Layer 9 of a small transformer language model trained on English Wikipedia (13 layers, counted from 0, width 64).
Take only the direct path to the model's output, skipping the later layers: a vector added to the residual stream pushes a token's score in proportion to its dot product with that token's output vector.

Output vectors of the tokens that the questions are about. A number n stands for n times 0.0051.
"n": 26 -178 37 -83 146 -180 12 -58 134 -96 11 51 -44 18 -18 -3 -68 -76 -126 138 -130 -33 132 -92 -32 -153 135 -164 132 -141 157 -151 73 84 -133 -232 189 58 -77 -81 -180 54 87 -66 153 -70 -172 44 -40 -157 148 -90 62 111 -86 -283 -43 -8 -58 -129 104 124 -175 131
"ween": 69 -64 54 -10 -149 294 -163 270 -188 -217 28 -219 246 -28 -12 473 58 98 -411 197 -285 -174 -101 122 -52 158 -304 -102 221 -6 175 142 53 -233 -316 -96 -124 -161 208 338 0 197 331 -75 -70 373 170 -225 -289 112 -324 196 178 -200 121 -149 -222 136 229 18 215 49 -158 -11
"pt": 196 -152 -86 -47 62 38 -188 101 -114 -230 -84 -135 262 -37 48 149 139 181 -11 169 -172 -90 316 -274 5 -4 67 -215 55 -151 -184 15 35 251 74 34 53 -50 165 68 -214 -132 258 121 160 -67 -97 -136 -65 5 31 -12 147 -105 134 -175 -41 -166 -163 -70 54 -42 306 -317
"er,": -31 -224 115 78 69 -54 -102 18 -310 26 34 -153 151 -13 207 -110 121 0 -19 -217 -99 71 202 -9 4 -73 -23 -79 -53 -106 -52 186 139 -67 16 -76 -283 -29 113 185 46 75 142 -46 3 197 -229 -133 25 -155 -50 100 -152 -236 121 -167 -178 141 -168 187 -13 -96 -107 -42
"rict": 18 -266 144 -121 8 109 -329 148 104 -172 16 -160 245 -80 -8 169 148 74 -282 -135 61 -45 321 -79 -36 10 -110 17 133 92 75 204 105 31 -17 -7 -37 -104 -20 111 -301 190 74 -15 -65 29 -62 -179 -30 -111 0 71 150 -41 319 -65 -176 -8 -103 168 -71 0 178 -22
" –": -10 -115 49 -73 67 127 46 199 -138 40 133 -84 50 -17 -65 -117 61 52 -178 150 -46 -46 -133 -73 47 -30 -113 -71 58 68 104 91 84 -88 -66 71 -133 26 60 29 27 -141 7 164 -43 29 -150 -154 -42 -18 -31 18 2 -236 84 13 88 63 38 -192 -95 205 -96 -49
"ave": 175 -87 157 -103 113 427 -171 64 54 163 -48 -211 271 -10 120 54 137 147 -213 111 -130 180 14 -49 -53 97 -260 30 128 -61 116 119 50 -31 -8 89 15 -150 89 -95 -71 148 166 66 -224 4 -44 -59 -130 98 -233 56 16 23 -196 -141 182 177 -80 223 36 -52 77 51
"duc": -30 -192 -55 -164 -49 129 16 299 -230 -27 -90 -85 237 -40 217 -30 222 -54 -298 165 -27 92 -65 -156 -147 -222 130 -247 98 -172 -57 -16 27 -69 -50 -199 -13 -127 82 346 -332 241 87 139 -221 218 -57 -58 -277 -5 171 92 -177 -70 114 13 -57 189 329 179 -89 118 115 -48
"an": -94 -91 -17 -30 103 -78 -66 109 83 -79 116 33 237 7 -37 49 124 118 17 -10 57 -3 59 -49 48 100 -108 34 226 -145 81 -9 -58 78 54 -37 116 -48 15 -21 -58 -36 -50 60 -80 73 -64 0 -106 40 -302 96 -136 46 28 -62 -69 0 -205 -128 191 24 62 -21
"ional": 88 -237 32 37 -96 106 27 117 143 4 -40 -249 -31 -10 0 273 -46 166 -67 39 -141 104 -232 -96 -255 56 -28 -75 0 -79 -71 91 209 18 -273 48 -132 -166 140 204 -49 325 85 275 -286 217 -91 -296 -86 -147 -120 176 186 -5 251 -154 123 146 189 312 -123 126 -20 -25
"uary": 96 -308 312 -98 -105 -86 -92 176 44 -141 231 -394 308 -33 200 38 81 -56 -256 324 35 -205 -24 -187 12 234 11 -80 230 86 167 396 342 205 -352 32 -102 -28 241 92 -207 208 390 174 -332 303 113 -157 98 -17 -90 0 -29 -241 52 -5 27 -56 35 37 35 88 -179 -77
"a": -101 -44 48 -128 60 -37 6 -31 252 -28 -12 76 13 11 64 -90 -124 22 -36 -12 -37 5 45 -51 139 -23 -27 123 31 -91 57 135 -28 229 16 -17 5 13 5 28 -187 88 -74 43 -104 30 13 79 -52 60 -234 11 -34 -22 -45 -16 74 90 -94 68 19 90 -66 9
"ember": 121 -299 219 -29 -18 -57 -49 -76 -98 -72 184 -231 308 -22 170 -191 -98 129 -378 -125 -90 164 114 -382 -120 -111 39 -62 271 0 202 -16 91 -110 -45 -207 -22 -134 211 277 -141 49 5 30 16 170 0 -12 0 90 -242 273 40 -296 294 -236 37 -224 72 -113 0 185 198 22
"olog": 47 223 51 -66 45 254 -184 259 8 -183 150 -38 266 -25 18 -109 17 26 -9 13 21 -102 110 -68 -45 -61 15 -141 -89 -131 -101 -37 222 -36 -117 -57 3 -3 -150 247 -180 244 90 203 31 76 -19 -151 151 224 85 76 0 -122 181 33 51 121 -85 -55 308 -57 -106 -155
"ff": 21 19 0 -33 210 37 -192 -65 -301 75 -33 -19 179 -21 120 -81 276 46 100 145 -86 104 147 -309 175 -20 -196 -135 211 115 -109 -58 124 -48 0 -10 125 -58 -73 113 -67 318 126 35 -93 155 -61 -252 -49 -92 98 179 35 0 -37 -82 -204 8 90 -169 76 -103 102 83
"ct": -18 -88 -135 -150 137 260 -19 -5 79 -100 55 -161 115 -35 40 130 251 248 -176 344 -85 12 124 -99 223 -84 86 -39 88 85 -38 62 339 -31 162 146 -19 -49 102 75 -139 149 237 63 -188 37 -110 -130 94 227 45 -23 216 147 119 -58 -94 -225 35 -36 99 182 -32 52
"rit": -71 -161 152 -45 179 93 -264 249 -156 -151 -89 -90 163 -37 -62 56 161 -143 -267 -93 74 87 -80 -133 -4 -74 39 -4 89 74 20 77 233 23 -53 -217 82 -47 130 -28 -249 130 130 203 -204 143 -60 -96 -61 -95 62 -65 -124 79 182 28 -33 171 107 -201 -13 -60 -98 -262
"cember": 360 -88 206 0 147 115 32 109 -75 -74 -31 -179 377 -16 289 -10 35 -44 87 234 -127 -102 -95 -361 12 155 -283 -151 184 -27 47 337 252 -22 6 -244 61 -72 349 0 -179 -39 257 -71 -335 313 -100 -316 -305 331 134 150 -216 -247 273 45 29 217 185 28 -124 310 -179 -147
"]": -66 -219 -10 8 68 231 -323 166 -19 34 -50 -226 61 -38 -23 -61 41 -87 -257 228 -47 18 201 -232 -290 -16 -142 -128 41 -99 19 264 61 92 -167 128 0 -41 -59 -130 -102 21 94 145 96 329 -297 -234 -151 211 127 -117 -42 -180 69 -4 -78 114 168 184 -301 -75 130 346
"ork": 43 -78 239 -35 -228 30 -188 87 -242 -72 -107 -367 194 -47 -83 142 250 38 -86 124 -269 -69 240 -97 -162 114 -20 52 -23 -8 -27 -44 157 54 13 -65 -51 -70 334 -4 -245 -119 50 25 -98 171 -7 -216 -48 -59 -99 144 -22 0 65 -54 -27 175 94 -213 -247 -56 -38 -4
" -": -57 -72 33 -69 -105 116 24 188 -151 17 52 -67 53 -14 -41 -144 152 -21 -163 103 15 -11 -134 13 -11 38 -95 -110 -101 7 164 106 80 -55 11 100 -110 -12 11 85 46 -138 -48 160 -62 69 -64 -99 -84 80 3 2 24 -189 54 -49 -31 57 87 -93 20 163 -68 2

Output weights of attention head 1. The head adds the sum of these rows, row i times number i of z. A number n stands for n times 0.0017.
o0: 65 -88 8 -27 26 35 -27 -82 -42 65 17 -118 126 68 82 -129 -66 42 131 81 52 130 -95 -59 -208 155 -88 196 -194 -112 0 51 -128 34 -31 121 239 92 -31 -68 -91 -76 -218 155 2 -14 110 -45 90 89 208 71 -97 -176 -26 109 0 -28 55 -280 -146 146 -115 -140
o1: 130 -103 -64 -46 50 20 33 81 -14 -44 26 -38 99 -37 -115 49 81 137 26 97 -76 153 176 -128 -130 -13 38 -185 34 127 12 -3 124 186 -104 -18 -87 -129 90 -106 258 -78 11 5 -109 -56 45 -58 90 35 106 39 -106 -113 119 -166 56 -19 62 102 1 -18 -129 -195
o2: 99 -85 -103 -43 160 -108 -176 37 92 60 -3 -150 48 67 246 -75 -80 83 134 -104 -53 -121 128 52 11 -37 -105 15 177 -53 -156 -106 -37 -130 -114 28 -89 -50 99 -126 -49 -15 76 -113 109 -2 24 -66 92 -225 -51 203 -209 54 -8 8 -101 175 -138 -109 -182 80 -37 -218
o3: -35 -201 -46 -18 96 -26 -131 71 94 250 169 44 -7 -294 30 -53 176 -149 -68 109 7 23 -172 -138 -143 -28 61 30 150 -180 -55 -158 81 -61 12 50 -157 -62 -74 -109 254 55 41 81 -6 -209 -12 20 -147 -59 -7 2 198 -130 -92 177 43 -103 83 -15 -76 -162 104 -145
o4: 41 -80 49 -121 -176 -6 59 128 -70 21 -53 -18 46 -69 143 -150 91 -52 -252 49 -39 33 -106 -40 -75 78 -34 274 70 69 -15 26 -17 61 79 -73 144 186 -24 135 -19 -78 -24 -99 -37 -5 -44 -14 118 -240 -75 68 20 -116 20 50 115 154 -9 12 58 -54 76 -26
o5: 43 -21 53 132 -93 272 -249 30 -7 99 44 65 175 15 -41 54 -9 -24 -8 129 -5 46 107 164 75 35 74 -100 -62 21 -121 -69 88 170 -174 12 -2 -190 -72 132 -151 60 -211 91 63 -163 72 44 12 185 -56 -34 -39 94 18 -89 106 -67 109 -64 133 120 231 -5
o6: 39 5 32 -76 -105 -171 -92 132 -100 123 30 6 -27 -266 127 32 -202 152 -76 -101 41 -196 103 78 -85 86 -16 1 -58 61 -103 112 24 -100 -40 -81 27 104 -19 111 -115 96 -9 -43 20 -95 48 -113 -94 187 -95 48 73 -33 59 49 80 -38 -3 -75 -7 12 -81 11
o7: 60 109 9 94 -61 -10 79 85 -122 -190 21 -70 -69 -152 33 92 202 1 -126 -137 -32 -42 92 19 -98 -139 -50 139 -120 40 -20 123 194 -47 117 -99 17 91 -71 9 82 77 68 -144 86 59 242 -31 -61 -105 47 -222 -125 -101 -5 -71 96 -83 7 -182 -195 136 76 133
o8: 133 113 -37 288 62 -3 -106 84 -150 -127 -63 68 156 178 -111 -15 -73 -175 -8 169 104 51 -163 -144 -9 -68 -146 -85 179 27 -116 -10 -11 53 -89 -146 173 -62 38 -109 -6 -74 97 75 -162 -38 33 -78 129 -45 -8 -57 85 -122 -7 209 -85 227 -65 20 -6 62 -69 46
o9: -21 96 -19 -181 -141 -216 323 193 215 -127 212 -108 116 75 23 103 31 -26 -19 133 -39 45 88 162 -75 168 119 56 16 301 -288 -17 -72 62 -71 12 124 3 -40 -140 -199 -48 13 140 149 35 160 185 -71 -29 24 -133 106 59 -54 72 -142 7 83 -68 -152 56 -71 38
o10: -44 -101 -26 181 36 -103 -183 55 -15 39 -108 93 -38 16 -214 69 138 7 4 -4 84 -91 85 -266 28 57 35 -72 35 21 -219 -40 33 89 -106 86 17 -126 -232 -4 -37 -13 104 -190 -80 -63 59 -235 37 -29 11 5 -10 81 114 -172 -139 41 -28 41 -19 -242 -154 -82
o11: 60 -90 -61 103 132 71 114 -68 -27 -63 210 38 14 21 34 50 7 72 -20 -90 72 210 42 37 -43 99 -107 -37 56 21 -196 -98 -15 90 -13 49 -116 34 -175 -94 19 4 141 -95 -6 -59 89 -79 23 19 -45 -83 -112 -135 123 166 179 120 -131 106 81 -62 -11 59
o12: 37 0 -235 -44 -170 -193 153 -3 -44 -48 34 -22 -14 -255 34 -17 -71 -38 61 63 284 -149 -2 79 -20 243 29 16 92 119 -2 -9 38 28 225 238 46 -36 -41 154 -15 48 -59 123 167 148 -17 71 80 16 -14 83 55 -114 55 -119 -75 106 41 -118 226 125 66 -170
o13: -35 -134 -106 -284 -19 -132 81 179 81 86 -71 183 124 92 -129 -30 64 38 156 15 -87 -144 169 218 -31 -30 -142 213 -11 6 -22 -11 -161 -20 16 3 -67 58 55 9 23 208 28 263 -83 1 -31 -65 -36 51 140 -9 -107 -69 39 -63 -61 -99 -217 223 -171 -37 45 51
o14: -141 -163 85 191 79 -89 48 125 -113 -96 -157 -8 -260 -11 33 -157 94 -65 -85 -79 -49 -3 -5 52 -156 -141 -4 14 -57 124 18 12 143 113 55 11 -62 78 -86 -18 64 -47 -4 102 -40 -81 -102 -73 139 135 -87 147 -216 -73 25 130 -69 -42 147 166 11 20 142 190
o15: 145 -54 51 11 -4 49 -117 93 -83 2 -32 21 101 -139 -28 84 134 -10 -27 -70 149 18 -31 184 -80 -77 85 186 59 -5 -52 -229 27 55 42 -37 73 -147 267 315 -156 30 26 6 -105 41 8 -45 -153 66 -21 41 15 200 82 26 -5 -214 -22 13 109 18 42 -258
o16: -64 91 88 -57 -8 -98 45 50 -55 188 -98 -300 96 128 -68 -79 -52 11 108 60 22 -33 96 62 -75 -119 -91 -13 -173 7 -19 -132 84 -42 126 61 -97 -141 -51 -365 -151 -46 41 -74 56 2 -22 -2 81 -177 71 -19 75 65 247 85 85 38 4 17 118 30 147 111
o17: -69 -25 1 26 -75 -103 -28 -9 45 -57 -9 158 26 213 -148 -10 -22 -66 -185 -122 74 69 -26 136 53 261 100 -237 -82 -104 114 -66 -112 291 169 -152 -285 129 -62 -148 49 35 82 232 -4 117 1 142 -29 115 82 95 32 -49 -118 -41 -52 197 118 -119 -56 66 -112 -79
o18: 103 20 193 52 -108 28 -7 -127 211 -162 -10 83 -138 -36 -23 123 44 184 63 -176 162 176 -88 111 -148 -9 111 2 -28 -204 -100 28 240 79 -174 98 -33 77 40 31 -134 22 108 37 -44 -77 73 -102 19 -10 6 -108 36 120 27 117 74 22 176 230 27 -115 118 128
o19: -222 -100 -31 49 53 126 -159 120 -33 -63 213 -49 -32 311 0 -6 123 45 127 52 70 90 113 -116 91 63 165 57 134 -149 -136 -3 -39 93 26 -48 69 -19 -13 -99 -41 20 165 142 -19 32 46 -61 118 -74 -98 -71 74 126 121 108 -18 5 265 -121 24 34 36 -26
o20: 69 43 109 -4 -168 -26 96 133 44 -69 172 -13 62 182 52 -56 -176 93 -61 163 221 129 -78 -174 -139 187 21 196 -64 -94 -31 33 70 -48 -95 8 -71 -164 -126 -138 43 139 -147 -47 -16 -13 31 -37 96 70 99 98 74 199 60 -25 98 -96 -66 112 53 -41 -69 70
o21: -14 54 16 -136 82 212 69 -147 -158 98 -52 -208 -128 383 -6 -75 259 145 -97 -44 84 -166 -47 -163 -42 44 -64 138 -199 -28 -182 -69 -37 -3 -83 -15 63 43 127 108 63 -138 -115 133 -69 -300 108 -140 -89 -86 -92 -15 100 -133 -135 -19 136 114 -167 -141 82 27 -81 31
o22: 54 -101 -64 44 -89 51 -133 3 -23 -100 -9 1 -202 -197 182 -205 -25 -132 -52 46 39 118 -112 -34 -66 -196 -41 -171 78 132 -146 29 80 192 78 10 -15 -66 -125 -127 -174 136 3 -113 -38 -147 -26 153 -39 -9 -2 185 -118 74 -17 -35 -235 -101 3 -38 -4 -1 52 128
o23: -52 -140 -76 -125 -38 -182 61 -162 -123 179 41 167 -10 -54 -32 87 151 62 61 -86 -6 67 -51 -60 -63 -87 26 -161 58 -30 9 17 -155 80 26 -162 120 -159 -39 -18 61 -110 2 13 5 -106 -92 167 108 -155 -42 181 -124 78 59 -159 116 -50 52 -293 -11 -10 194 31
o24: 124 80 176 87 -53 203 -94 153 -134 -12 -53 -48 -180 -243 6 137 143 -174 -230 79 97 -64 50 317 173 -285 154 -49 -46 158 25 -97 4 -95 -129 27 53 -121 1 47 71 -82 -131 128 191 152 -187 -256 127 -43 -30 -107 150 -263 -109 74 60 -199 -58 123 11 -85 -60 188
o25: 31 -199 -42 9 -264 32 174 52 -123 35 29 -27 57 -19 11 -156 -14 -36 -90 -47 51 135 121 -161 -6 30 69 -363 162 19 29 -110 -67 7 -71 102 85 -181 26 56 -91 34 -319 -60 -108 74 103 -188 -83 56 -14 -68 -143 -9 -11 38 4 77 -57 -86 -17 -246 171 -41
o26: -5 -127 -9 45 -3 7 -41 51 65 81 79 30 -25 21 -139 48 -119 166 53 74 91 -165 -72 131 90 -89 40 -8 -44 67 -109 -115 19 97 -16 -66 -84 -63 50 78 93 -140 -59 -183 -59 30 40 108 76 100 174 23 107 189 -99 -37 -49 -150 -21 -51 79 -90 -117 -14
o27: 122 -85 -84 153 -83 30 -26 -147 -6 -38 -102 108 164 -186 53 -65 85 97 94 156 -68 79 148 49 71 103 64 7 -224 164 -50 -136 -33 23 108 -31 -199 105 80 65 88 281 50 -7 120 5 -72 191 117 -37 -130 -58 180 90 -9 74 -141 -46 76 -251 -124 -41 38 -46
o28: 89 -93 -118 -95 112 70 8 -223 -56 46 -110 -86 42 -2 197 181 -22 73 46 250 116 4 20 -139 -96 -51 -55 59 23 -218 173 -48 -167 191 52 10 -103 92 -111 -12 96 22 45 -2 209 -79 -165 20 68 -116 -92 64 19 155 29 75 73 -9 41 -19 1 -61 -63 -12
o29: 212 -81 126 118 30 -87 -98 -16 73 67 -74 72 -40 -27 199 150 47 28 -184 93 -64 69 63 243 -67 48 -117 -49 3 -3 -170 -99 57 1 -194 -63 -45 -8 -122 121 -36 7 -74 23 -77 -29 -60 -97 -53 -31 88 128 17 36 32 -19 -39 -37 56 35 284 -180 6 -71
o30: 57 56 177 22 -120 29 -60 -54 -13 -71 164 76 70 -39 -19 -139 -107 -31 27 -94 -147 27 93 68 109 -49 78 -137 -57 29 -57 -34 -42 46 84 182 -52 -267 -208 120 161 -91 68 99 30 -131 91 69 29 16 37 52 35 77 -116 63 49 181 -194 32 -23 -51 -12 95
o31: -72 52 -33 42 -101 -11 108 -34 -130 27 -104 108 -33 469 -72 24 51 -106 193 -101 -25 88 -158 36 -145 172 -101 25 145 143 30 -92 4 -32 -64 2 -113 170 167 2 91 100 -17 -4 55 -147 70 84 -15 -85 83 -66 171 -42 1 -111 -154 103 57 0 170 61 12 34

Each question shows a token from some text and the vector z that the head gathered there. A number n stands for n times 0.012.

"it": 2 -93 133 -100 123 -65 13 -76 39 1 161 160 -51 1 70 66 113 -25 85 118 67 -33 -39 -120 -52 -83 -71 -150 -68 148 90 -57
Which of these tokens does it push down most? " -"

"ad": 29 -45 86 -28 119 26 64 65 44 27 -10 -72 -135 142 -31 -74 -91 -61 25 -94 -66 9 3 -52 59 -166 -21 42 -278 176 140 158
Which of these tokens does it push up most? "ween"

" m": 29 -6 -1 58 18 10 -28 -47 45 -36 -25 1 -91 68 -77 0 23 11 -8 -74 28 33 -17 34 86 5 63 -15 6 -10 75 -4
Which three tokens does it push up most, strongest first? "ave", " –", " -"

"ec": -279 8 231 53 106 -57 -8 -143 72 -108 212 138 -166 -75 -67 -66 -74 -279 -111 20 -69 75 -109 156 123 114 7 -64 183 122 -5 55
Which of these tokens does it push down most? " -"

" l": 150 -107 -43 149 -12 122 -6 -67 146 -10 171 79 -82 -160 -24 156 -28 -31 -204 18 26 -18 158 -23 116 87 11 27 65 160 81 -43
Which of these tokens does it push up most? "ff"

"ur": 151 -46 -61 -142 -19 -88 42 20 -108 189 -26 -176 28 298 -180 -24 -66 66 -56 101 39 -63 -214 -66 -309 -152 8 59 -14 -152 -54 187
Which of these tokens does it push down most? "]"

"ult": 36 -99 -8 3 58 4 -29 120 24 45 -47 58 -125 -65 -36 127 -57 -15 120 66 7 162 -30 -107 141 -64 -24 -3 -46 42 -21 -75
Which of these tokens does it push up most? "ween"

"l": -22 -61 169 -106 75 -38 58 -95 3 -30 210 141 36 73 114 32 131 -44 61 72 32 -60 8 -138 -2 18 -116 -68 -84 144 119 0
Which three tokens does it push up most, strongest first? "rict", "er,", "olog"

"ri": 4 -155 107 -72 13 -38 -5 -8 203 60 124 80 69 28 103 -105 27 -53 -108 31 -25 145 -15 -104 146 38 -33 -166 -27 18 204 -147
Which three tokens does it push up most, strongest first? "]", "olog", " –"

" his": 48 -42 -64 20 -21 25 32 57 22 101 -3 -45 -2 -23 -44 23 15 -33 21 -35 -88 0 -19 -52 163 -79 -66 83 3 -6 -107 65
Which of these tokens does it push down most? "an"

" c": 71 -57 36 -61 84 55 -31 108 -21 18 -10 61 -130 -34 -38 95 -10 -32 60 65 -38 193 -91 -39 130 -61 -46 16 32 52 -19 -75
Which of these tokens does it push down most? "n"

" the": 2 -94 35 -54 -6 -20 -44 -60 -2 69 28 41 78 44 -73 -20 226 -92 -115 19 -111 43 -17 -21 157 -13 -31 116 -74 -130 -32 103
Which of these tokens does it push down most? "ional"

"all": 92 -76 239 -84 -16 -96 17 -93 29 56 101 19 -19 120 -55 -96 156 131 -34 140 45 -70 -60 -18 -268 -26 -111 -60 -16 -43 -69 68
Which three tokens does it push up most, strongest first? "cember", "an", "a"

" n": 67 -94 89 161 114 117 92 66 -60 -28 -27 72 -39 -127 22 21 -27 -99 74 -66 52 25 3 94 103 40 -51 -18 150 81 -40 -69
Which three tokens does it push up most, strongest first? "ember", "ave", "duc"

" of": 20 -31 59 29 7 64 -127 -171 71 -73 154 152 17 40 -80 60 255 -106 -31 77 -38 146 45 77 63 140 71 76 -38 -155 107 97
Which of these tokens does it push up most? "ff"

"ail": 82 -34 108 -192 -72 -43 -111 -41 107 -18 -5 43 -14 191 -131 -147 18 263 17 204 104 -2 -177 -9 -351 49 -157 -106 108 -63 -82 215
Which of these tokens does it push down most? "ct"

" its": 67 -23 49 40 65 68 24 29 9 57 75 13 -25 -65 -16 -9 83 -129 -22 -35 -31 76 -70 -78 153 42 -106 11 -12 65 -24 -3
Which of these tokens does it push down most? "a"

"ong": 19 -13 -12 75 -20 165 -112 167 196 -208 176 101 -67 -198 12 -72 -35 25 -25 -56 -122 172 87 71 -10 13 40 -12 -89 -126 7 63
Which three tokens does it push up most, strongest first? "ff", "rit", " –"

" L": 62 -22 34 11 -13 24 -27 -95 39 -38 99 36 -56 55 1 15 25 60 -113 -23 46 8 34 10 -84 -40 5 10 32 20 9 45
Which three tokens does it push up most, strongest first? "ff", "an", "cember"

"a": 6 -166 120 -78 23 -60 -23 -12 199 70 101 56 17 35 79 -102 48 -39 -123 39 -3 128 -31 -137 150 -26 -46 -184 6 0 184 -184
Which of these tokens does it push up most? "]"

"ass": 195 -97 -43 -44 146 41 -140 -74 19 7 84 -96 -149 -45 13 75 79 47 115 50 -137 -56 -2 112 53 183 -111 120 -7 200 21 8
Which of these tokens does it push up most? "duc"

"le": 164 -59 -46 2 68 -98 -97 65 -51 206 -92 -99 42 28 -69 -12 85 -45 109 85 305 -228 -191 -1 -123 -175 -3 -219 -48 -107 -199 -90
Which two tokens does it push up most, strongest first? "uary", "cember"

"ro": -34 -94 127 -66 91 -56 23 -81 7 -44 162 119 -38 40 105 24 120 -65 64 56 37 -52 -18 -132 73 -36 -80 -127 -98 156 105 -60
Which of these tokens does it push up most? "rict"

"s,": -31 -29 -59 -5 31 26 -74 22 33 -33 -19 -15 -61 43 -7 2 54 -26 -3 -28 44 32 -24 -49 190 -57 -14 -75 -20 -31 75 -61
Which of these tokens does it push up most? "]"

"\n": -38 70 -90 -81 190 -74 -84 34 38 15 -66 88 99 -38 -1 98 -74 128 96 -37 42 -55 18 -61 54 64 -28 -88 -28 -57 -1 41
Which of these tokens does it push up most? "uary"

"an": 107 -15 81 47 30 -103 -78 -58 142 -43 -32 109 -70 -69 122 154 1 160 71 -98 -112 11 51 -136 109 -250 86 73 -27 127 -245 62
Which of these tokens does it push up most? "rit"

"2": -101 -25 26 220 -76 -215 -7 175 -147 -239 10 117 -147 -65 144 -12 -174 18 -40 -5 -92 73 152 74 -69 145 -135 -101 -35 -82 -85 19
Which of these tokens does it push up most? "er,"

"un": 125 -160 153 -241 -85 -135 -93 -9 164 144 -8 -26 47 107 -128 -210 3 133 -33 125 96 83 -146 -125 -244 -47 65 -99 -28 -69 -13 154
Which two tokens does it push up most, strongest first? "cember", "a"

"ap": -41 124 -123 -276 -132 100 -85 28 97 -113 45 -113 -167 -63 -74 -122 -109 -2 122 -56 101 175 -11 51 18 -284 129 -147 -28 -74 6 56
Which of these tokens does it push down most? "duc"

"s": 148 -65 14 63 -50 88 -11 -42 186 -20 108 32 -49 -179 8 55 -74 -28 -195 -48 -40 87 136 29 113 2 105 -14 56 32 55 -76
Which of these tokens does it push up most? "ff"

"x": -15 -132 106 -78 39 -12 -25 0 224 39 132 74 11 25 74 -96 29 -30 -105 22 -22 110 -31 -145 166 -5 -40 -142 -4 12 191 -166
Which two tokens does it push up most, strongest first? "]", "olog"

"est": -79 -152 62 75 88 61 -120 -10 141 52 151 154 -67 -267 16 -103 125 -234 -58 -55 -1 174 -104 260 171 73 -58 -38 13 147 -42 33
Which of these tokens does it push down most? "a"

" which": 60 -17 -61 166 39 16 -2 2 73 14 24 -21 -72 -21 -13 33 -16 -14 -95 -25 9 -15 -11 16 161 -30 20 49 31 2 -1 -21
Which of these tokens does it push down most? "a"

"er,": 102 -33 126 -165 -84 -47 -102 -36 96 14 10 26 0 163 -113 -124 48 208 1 162 83 1 -141 2 -318 36 -132 -80 91 -58 -64 197
Which three tokens does it push up most, strongest first? "cember", "an", "a"

"ed": -10 43 -134 33 -33 53 -78 54 35 -43 66 76 -26 -81 26 125 61 -85 90 19 55 84 -57 -14 251 -27 24 52 -10 -64 43 -86
Which of these tokens does it push up most? "ct"

" de": 97 45 31 3 46 39 -57 18 -20 15 -1 -57 -3 2 -28 84 17 -2 -47 -53 3 56 37 54 57 -41 68 75 43 112 100 -115
Which two tokens does it push up most, strongest first? "pt", "ork"

" it": 20 -22 -168 175 -24 42 -128 171 14 -29 92 -168 22 37 -83 95 38 -161 103 -78 -34 58 4 13 151 -63 -34 119 92 -125 -66 -36
Which of these tokens does it push up most? "ct"

"or": 137 -174 -118 -152 -43 -101 27 53 -144 158 -21 -201 -16 181 -174 -16 -116 12 30 109 -15 20 -175 -71 -173 -122 12 18 -90 -130 -82 168
Which two tokens does it push up most, strongest first? "a", "an"

"c": 151 24 99 -270 -99 -55 10 -61 81 84 87 -69 -32 7 -72 -41 192 -61 55 31 113 80 -125 80 -374 24 -5 -163 46 -41 -127 140
Which of these tokens does it push up most? "cember"

"ib": -10 -51 49 -74 109 -4 22 -32 63 -42 146 68 -28 4 47 89 39 -42 57 80 53 -24 -2 -86 -17 -92 -43 -114 -47 96 32 -62
Which of these tokens does it push up most? "rict"